Layer 4 of a small transformer language model trained on English Wikipedia (13 layers, counted from 0, width 128). Numbers have three digits each and are written without spaces.
A neuron adds its activation times its output weights to the MLP's output. To switch it off is to set its activation to zero at one token and run the rest of the model.

Output weights of the MLP neurons that the questions are about. A number n stands for (n - 500) times 0.00046.
n24: 362153467405450515281593425740492401382320402496475578564229504516519338456451294588421419367552504534600418500550382407493467426519623415389438514447525621548469453504489621173346750839343360600721757363642600516458331387540568357305437504314812573469555398554334418500463450477670504566450666329644557406448377415645358430361646593512583322504376373469643586345472436170414625430320
n42: 454449405493540629634420540644454612666714575334617320484441421500395500569484437341503627533422470638455645580312698486448480520569282551658293551569361354738325383688566612322511467421500460472472436419632410334523365530564349608592236497271230574482663493437622565390223479572529435419638164384652473638559550514572388542444331521564413630615660475580450677691632500478620612359556
n60: 422318380375414500560721699704462163642201281660435385422349627343149339640539660504693549264653594545462675653508301394300668415553411528485285580594449469222283445587406671710530414383496480323471344550344374491695756636307542450525639382325377305348341560591459625701508424589274411492387483431581604543713512699461364278743564313635334376426574606552476516575599421509710372483539
n63: 271451770409596542492519441536492520571505535242281461474407287440414300507456243540597573727714338574804465600690256527419515313519400581514560345459422295376673481398640411582660441381716350616449453654403679466460440712496417590429623548646591431580321476646512467520473376669648408379440276422277594455558259389566462344668401411341761344554259624716262481556511314650455492374512
n77: 594804540680457468629191559432920525601383640412810475418590538585645446519523512626471500590593523533371594362378316697443584557418067455332356729516673646689455452566621513496602579520399563589798649538442236522362500460573362542529260429605456377585440345702512453752516551594164210556500640541384156435451476553590460542393512973542607519337595445616520361476454333478379590479619
n88: 548724426430740511613705387623388409496749205606463241490557534605347471503765453636475504413521510493497568614283545583482500397432548468480593457263493271173747552322462523543459273479592552507570547658475552398362740395666559646533416417724288524533572466451587640529550419638668496412666526730695643519374741429661588534547651457544600457616720608436390587503490458434553650639431
n172: 342467485480511553589531393516711543386710276470622415562423564757484566385409492661446393443329643523774412541283504558519440641496472492414647436574448517596598653169401653671508430595511373428402457347396422846103326602311402746449480511677740608615411545374562662425592397744516268564622616716581415354643440664526345709496436339682589564550798492403500604534425409512294476573640
n181: 457417430565496404414504367656481504442300761390534745439466391828523340371847455626391340508537432361594365453531306372534209574350329333462616364579471553530559464250629375474298399622555667384546434393711500319588400449511244542446524417462347461446614488482678196561519562434233348493542570496594339268504529455464460577523540653477496741661553504886507514391559340617441476657416
n210: 423539558421676446384396609458584526391623576428608482416423381396556519527542526798422354353642609393558574702402570408507786511651618420569477524507514536489473350723261431470435666147482714485617637414548695306455644507580376347296602433331322428576496597450578593549412200538316489319334786583377524248744461332275370510500529342557376395449541450635443528507462484333550249519543
n212: 431493662517317627476546532425708409497263756448418550603507555369550460431438483591576582337607418645445533611510346573645604663635476428362415641689532429447416414433469559660425598611286420534648574500374452511429646584636329587547595471359415639411472386535493642527529344551672394494328609315483685434477394379553419494347406503629545697323699391736440449522386563696393190541450
n247: 400696521682521443584504503538658470269617396375270325386489375383294478447641635660321590614590587482618547549448330507558521306398489341456676436604420551635596310658701420485380636604625475271656344570595371727595582596668393412396519713593648571710366481616427431567586702323535609454563511292511536538504578558548393554405692442444486640395412353301490314578544652288699257401250
n252: 652617392473578420408432413405550543663416470535273575534396433483329510471604484613549416701494618464500506282201584601409506609471621484576641530494506553273692500382506476566527320583525277560527446520409397482576336436609596447577559441580493454597565411487612315307436490446528628551393426595734471507373614320676541652657751542634456467817353419497307465453455538402442707677479
n280: 389541530587504416317484218516468405508399571363426601518314504670457492644559399678582638569416445554640492589552396469566356163213280465374804410615515307884528395469504350551496533791626414588266547445554627254482580595439500386548533433496296373588366533653574578389277356403430556652536328722565637357325636277304409460293678589444530383330329396533426369538395707349451549419309
n304: 480803398588418592221604576195550605603487721338484465336548522475497402381611576719378544406640388490545421536564592756462507667604643661394532539662487519472746403420553377427471560613608383290309471595424676530264461503449447542450573533535444607482398398657371678380500525539379672490507425550471645602535527562385595574618530545575647351348455539645623540453738286534518312728667
n316: 504269453534443409461467564542442281568628487533617597535515500346365549463693414693761577508489645430319223400595277622778504463607561636497752583266461448489446683507546349410623425471649686378417566406485714549486477562635534601652657585432365653596216235386436609253471595404606285446500466450624402333686248636556504379317547378664539412357481515446632507396311389544628372547679
n317: 476550471448640449573651623668534612620432178525305386538489786630604530497559441455674496435380545507514313567429511438581464587207337413391671466672482500357611706663521692396576451667496539368403445474345567616617606511594268522425395782260594531219404500645493600267518731504578268388432375652607451454574568511542421438541407588440429433496762352377465436650363504330870630665457

Each question names a token from some text and the token that comes next. It shows the activations a of the neurons there, in the order above. A number n stands for (n - 500) times 0.027.

Then comes g, the gradient of the next token's log-probability with respect to the MLP's output, scaled to length 1. A neuron's effect is roughly proportional to its activation times (output weights . g). A number n stands for (n - 500) times 0.00077.

" mon", then "ey"
a: 484488491512494505504497506495495501482362500662
g: 517593491528650429514291566506413643632541432462616446431505466334697623566385550448691419578337486450672449359497371620579456544607461474507483424540358377619338397602360580408410705661560658714438444418525568409046645358539498529481505470635358580604412431545627684490419573520707546510414777521665695630349426323399534576593278657518476433482720379334493575637589558520548506445667
Which two neurons, each switched off alone, lower its probability most, in order? n317, n60

"ate", then " Bh"
a: 473510343499502487498499478512503512526504508499
g: 527586649603542340557493443579480441313640381470673407462476372442703329382750577663470294470439614188398563351734332632371508543377393691587399567384529408634451777442478431598504544304450589521521415505435407282487551485570489373445671548366658706663407324509645554592337471371525534450520437463474724469468532556638437551406565472601592581469451565475681562378581710387716643346555
Switching off which neuron hurts the next token most? n60

" t", then "ells"
a: 496470459498519500501505499502502506483440526500
g: 563288355420440252429578520392419759413527473569493670568620518396641726557387469459459516525543571462380566529358585642576671470405486443751252273471639659746504489615544472336344733462456416530417355553509536391333498534678302438607705520604426552456248655553465380534403491427635565356407416542524667471496456525375479442365519530452510559260390789546712478520645572610450517476356
Switching off which neuron hurts the next token most? n60

"rama", then " television"
a: 478502501501497558520519520558490499485457502501
g: 531691547286609502415703324562501524356542472529432428420503433402567528569853624632444620460626660500338505416581215662361465438808423517702492219489363386561317469476520427575379568547609453589479670446440431381590505485517552631514525396505409557599653478304632361463414340514430350467524468682456510556461487661618536569436455339533421569654308756608398584682661496296490459490692
Which neuron, switched off, raises the next token's probability most? n212

" D", then "rag"
a: 502518502509501507502486494424501501503499514492
g: 313430527561550585479642629411523705539328511710638604398328441361702680527586754654438668427438504450428387519363537460250722530355506504390454330549608387423489740480442564456532385374551610522522508690348483514471706652472431661415398564642307585416432447532630470690301570631522443593354492459421445543460529549603657244570245569417564695436379550592196468425486558515453477380489
Which neuron, switched off, raises the next token's probability most? n212

"y", then "ar"
a: 494504492498322480495491526485508500489494644497
g: 483496420378612488662593508367584652455506441389388476606299324422446324377399578703665481521578631350539500442647563312464307674535534492442627707431380394360599479874501541516315593496699624496600330479409529451442513507313571442425707289561560595455434446433409685468746445754429300489517604361554489709638455384383422515592610470400427485660532516641455543523625448572329668328464
Switching off which neuron hurts the next token most? n77

" h", then "it"
a: 499468493496500513554497498504466509489491506486
g: 436396601593590641374578580585568533339436541516457682572566441316363563453621714389618505552595160333439494347295290732392402544542592473390412418483516633612518401731507562660438455438556493507621368394527619516643593369754568432442613479523475566364372455550386385435628721408526242519572413571524436487209334571265464642583551531433507259383509526581308558495390431462333386418603
Switching off which neuron hurts the next token most? n42

"-", then " Pro"
a: 381510500504523506497510491506515499521498484483
g: 530519397555627459597152475561588488551426475430521362427513359732644486372546517713436421479591367411506577553381475505326511558298460528499300636318462549482493624632491569670517741769615482462466455464618499511787469541419507400267331538627576690514696596558453485649697453523321391336432494361411397655611562579628486540292714383380615514754425616395423492480669472451325493434568
Switching off which neuron hurts the next token most? n77

"iginal", then " release"
a: 487501502510506499498505493494512528483497504503
g: 610577492457500678307615382471567435582554644597408614344474294547345550434333484680481590365566279370433447351535660558444354360396363648646348618381537424695589633587479514281422341894510484505379476264419437632571634481487490473700375358543603423499594449439538585446415568609479529641488468649566467449466451655302390552780553304540636549557562396425452339425529459506337331695547
Which neuron, switched off, raises the next token's probability most? n280

"s", then " with"
a: 496500505437496500865504494519523488524512500499
g: 654525701502349562678425349437543604520470368534382409431600503437555427470619355395520473546638645609602548270298563504423516430486516670314581482621495379419484683553446655353642690490322332604504765443470310425673408657413737603622435282415742297474289265729452563485433573574455562516608500504605563548440586416572564624577740530643463491462477458315566640360452302595553511439472
Switching off which neuron hurts the next token most? n172

" from", then " crit"
a: 498510477487523542498484491533452493503472517720
g: 486383456577491489409452527586477526383509499458427445672487561487655479400676575675483520448450481351515636547501411452388687586727618421460521560457199483583457586493473399567390567602385434293544446330508420442330388415500610433472309524406758564690290407692454659556700320261189451546482536174627534622547488693462346537684481393519656561500730568571586587345508546611304442651589
Switching off which neuron hurts the next token most? n212

"ased", then " by"
a: 494510486505487557476502498598536517477511492590
g: 474570432418614604429428533685495847603620619373545528755518360438426649672639510468474569607492343470462549612547514388639587407369524514470459420514678468657405535680522496641258383451625475479457468609336488473589526695421509229600618439524521524522571336636379392306613446521553391590330470447491348574355338646186560464390315222281458495498626447742392471572495471299423462471565
Which neuron, switched off, raises the next token's probability most? n88

"ig", then ")"
a: 501504517512500505493522503498508494528516502588
g: 543435422590430521559484601510404545449439333461506470471407447609319292461511428408582386501578303567463364637318425377434387637477512225368503368667310543596447394441477488547683389673386311415616559413438608593444575555474489719720294514592710369510446598509484540266423350398461430525509445322634411547588377471622427581408699433283504309676598379758450487182413676611478460393654
Switching off which neuron hurts the next token most? n317

"cy", then " ("
a: 487501502501506485507506491484500495480512509657
g: 575628401558637372461527491588466431627517466434437392869411593221613466599419572470313664450515536458644474548498553570308322718568483491230436428577519550333490567571431468633597419675416646676626524599330463476379493701478632619559371639549708610312326633520609443606499470705650551574466512533508579469678322548415676445704645652365581569459501508597357471619212573626537585527528
Switching off which neuron hurts the next token most? n317

"ep", then "ublican"
a: 499514501521499482482670489502489503503513499509
g: 370687385552444327502653456388528409156452681596520410385441360622459456611664509423669478566495520510399643645584362448502496440615293586498538454469589522576307477429511517604546329585458637484722453442595594567242743336471631444429501528474574411478367662323262674463560631469544554377520484598471584503649541317481520524450377531592379844398566490684733550461596449628310425257572
Switching off which neuron hurts the next token most? n181

"D", then "em"
a: 497505483512496500501491486027498544512500490496
g: 677582501521398532445351535557474645441409603526623520539524583532532482496590603461244416376276558313402386531441592753653466518546796448416474447477544516530494355599432439482527520554394736516544567352503527413356688426434645617409366336513481558447470608778498312501459143555660580459267391481582599590568513645461205670492577566544559367286690506407704652577479529639560573614307
Which neuron, switched off, raises the next token's probability most? n212

" B", then "ishop"
a: 495503506509469505496482500497506503492496515497
g: 412298440549629397524566458461515480329540511565558631553475473415523697713328591442382484392378317644497325752675491443603333475421604418642503224403552322471482577420284627491621435552432506573365499528657543638427565613450396409458542498323746560687510691534383520529495409720441486464633468372292502479423549528432573797450451408787638487223579337660533366314504517572556591450449
Switching off which neuron hurts the next token most? n77

" P", then "ra"
a: 492503497512481499493484498450506517498505535501
g: 627476544390698580593506423402687566528538491540379396466327474398431492462309456543701591328391174519516403598477382429534453467439472627606380588377487437481497654637601553327620431456537520454571368770626532523591558683445274585279453495588394616377366470465535694626193413637455407628226600448456641281623489551698717352634277394574500402399525635535472592540365574617470583477511
Which neuron, switched off, raises the next token's probability most? n212

"en", then " human"
a: 486504292503533510524514498875480481362497495543
g: 489530488278295677539684563352555479465577349645527523516487555763426679475250353363537632198325379510520617577479430486477588395462492549447574472548399216760521649336481370413516469378457442527622459555561427623294502642239638501439478437504466267413452674454733446491606436522457506708542406492518544460627735506443576597614609416522393600297552564621524278564576685579575438546605
Which neuron, switched off, raises the next token's probability most? n60

"io", then " D"
a: 490504246506502497497498536491487464498501494619
g: 553494515430643439583542514346466769520395500496675279567737574644670718557500577472570518704584495582500575605485498646426631609513590606583470632548744393497329546645634492675429584495649614527660545546510488424609445480622512415318400497530250676590733486505480616312318656373283499555518275601508512454320541658626559494327478321523720465506326707364323577465580609611440401405510
Switching off which neuron hurts the next token most? n60

"a", then "ith"
a: 110534510533499615490512503507498470489512500514
g: 548662413386160603562692636587414526574587573453384491450591559423466478420635549359481591498555553187608618536649603618464633536543571460484327392344681332419372568543616291462608455649514635538517503377485742515538497544470536596385394559517600442582599605546311646467599760542465513454447276546508568491425644475511653615517259373646488545522777432592122657468508451584502435606296
Switching off which neuron hurts the next token most? n24

" H", then "y"
a: 495518511492454499476472521481509504493497590508
g: 573393462506583642453253476421498311568524623573482303525322425525731457464288367625612480639422426482359398517430420420451603363761508415404531324389365622562486577473489444566476382594433372449440528418521415491668676613558492502527978532584477403415331355501243629436464696461484328600398493592507411275434646417322451386176423433518514557470707564503581596454393547476570392581488
Switching off which neuron hurts the next token most? n316

" |\n", then "|---|---|---|---|---|\n"
a: 500505487497491500502498496559470508503503496502
g: 256505539639595660712532429568570734562495413556331548520371729352620496590696584486339450502436635486476452546558479534546595497475556635525404386464621562571708379226450547375639548481500453439645525641469602397399478452533267314168471524397538307410686507285335405290734522578500635450453706308430379578340457616425575500509543587539526516525496541525549619468235651449543668328448
Which neuron, switched off, raises the next token's probability most? n212

" cl", then "oth"
a: 500488502502508625598496501460505490492506465520
g: 592504602243498479421381649550449635437525490521586613523575606452320571485454718502398479719724709506475456490382495458570525324713654691507388478395411371597443625415457512657638428387564505549621427554537757518685555512529529552342528360527363280570624538403342310611494615269677552376504472491631460507596360660550194367456573413612626405410475649723630428536381341316465603366351
Which neuron, switched off, raises the next token's probability most? n172

"eb", then "to"
a: 494528511501531498515495506486396502483515512506
g: 793453677463675434546577389532515546555432431456476341481372436430714455707418498591548573388588565481550432451599489427564444449613578615364495734358513525526506529443394696448646454388364507614565773498635593266502383589541509396389497806617439461568460551581691420314466525434329587601281506450518622492643438849486664346503166418553522375270587456453596346580385455507549616456627
Switching off which neuron hurts the next token most? n247

" Governor", then " of"
a: 488501528503499499502485499494497499499467472633
g: 493592370592212597295553525199375586517525451556393729730428549268732603547529387571523507340308617578528354528619409577715572492471322435522449582354423554457622351550464425312587414694495434437392489475609463575380392619490344535367694414426474365562597553397413500714630422566419688350576598477571358569513204559456564410484612519275365438507540717415599463501379353541378528521404
Which neuron, switched off, raises the next token's probability most? n317

" Part", then " |"
a: 376496477500505508503478495475461481503512502520
g: 693452383482379452504514784255585334710520499319513503415630292537527676560228350359641527494524333650519548379553530469668607472384580415500487564656489460419726373431638299390546428604277460674513525433440460385676448544300570335679474504485660584626580496454378537455594665630795491574513635612611687606560475678496439512503651512367400413698609456617545599668478484546509625527460
Which neuron, switched off, raises the next token's probability most? n24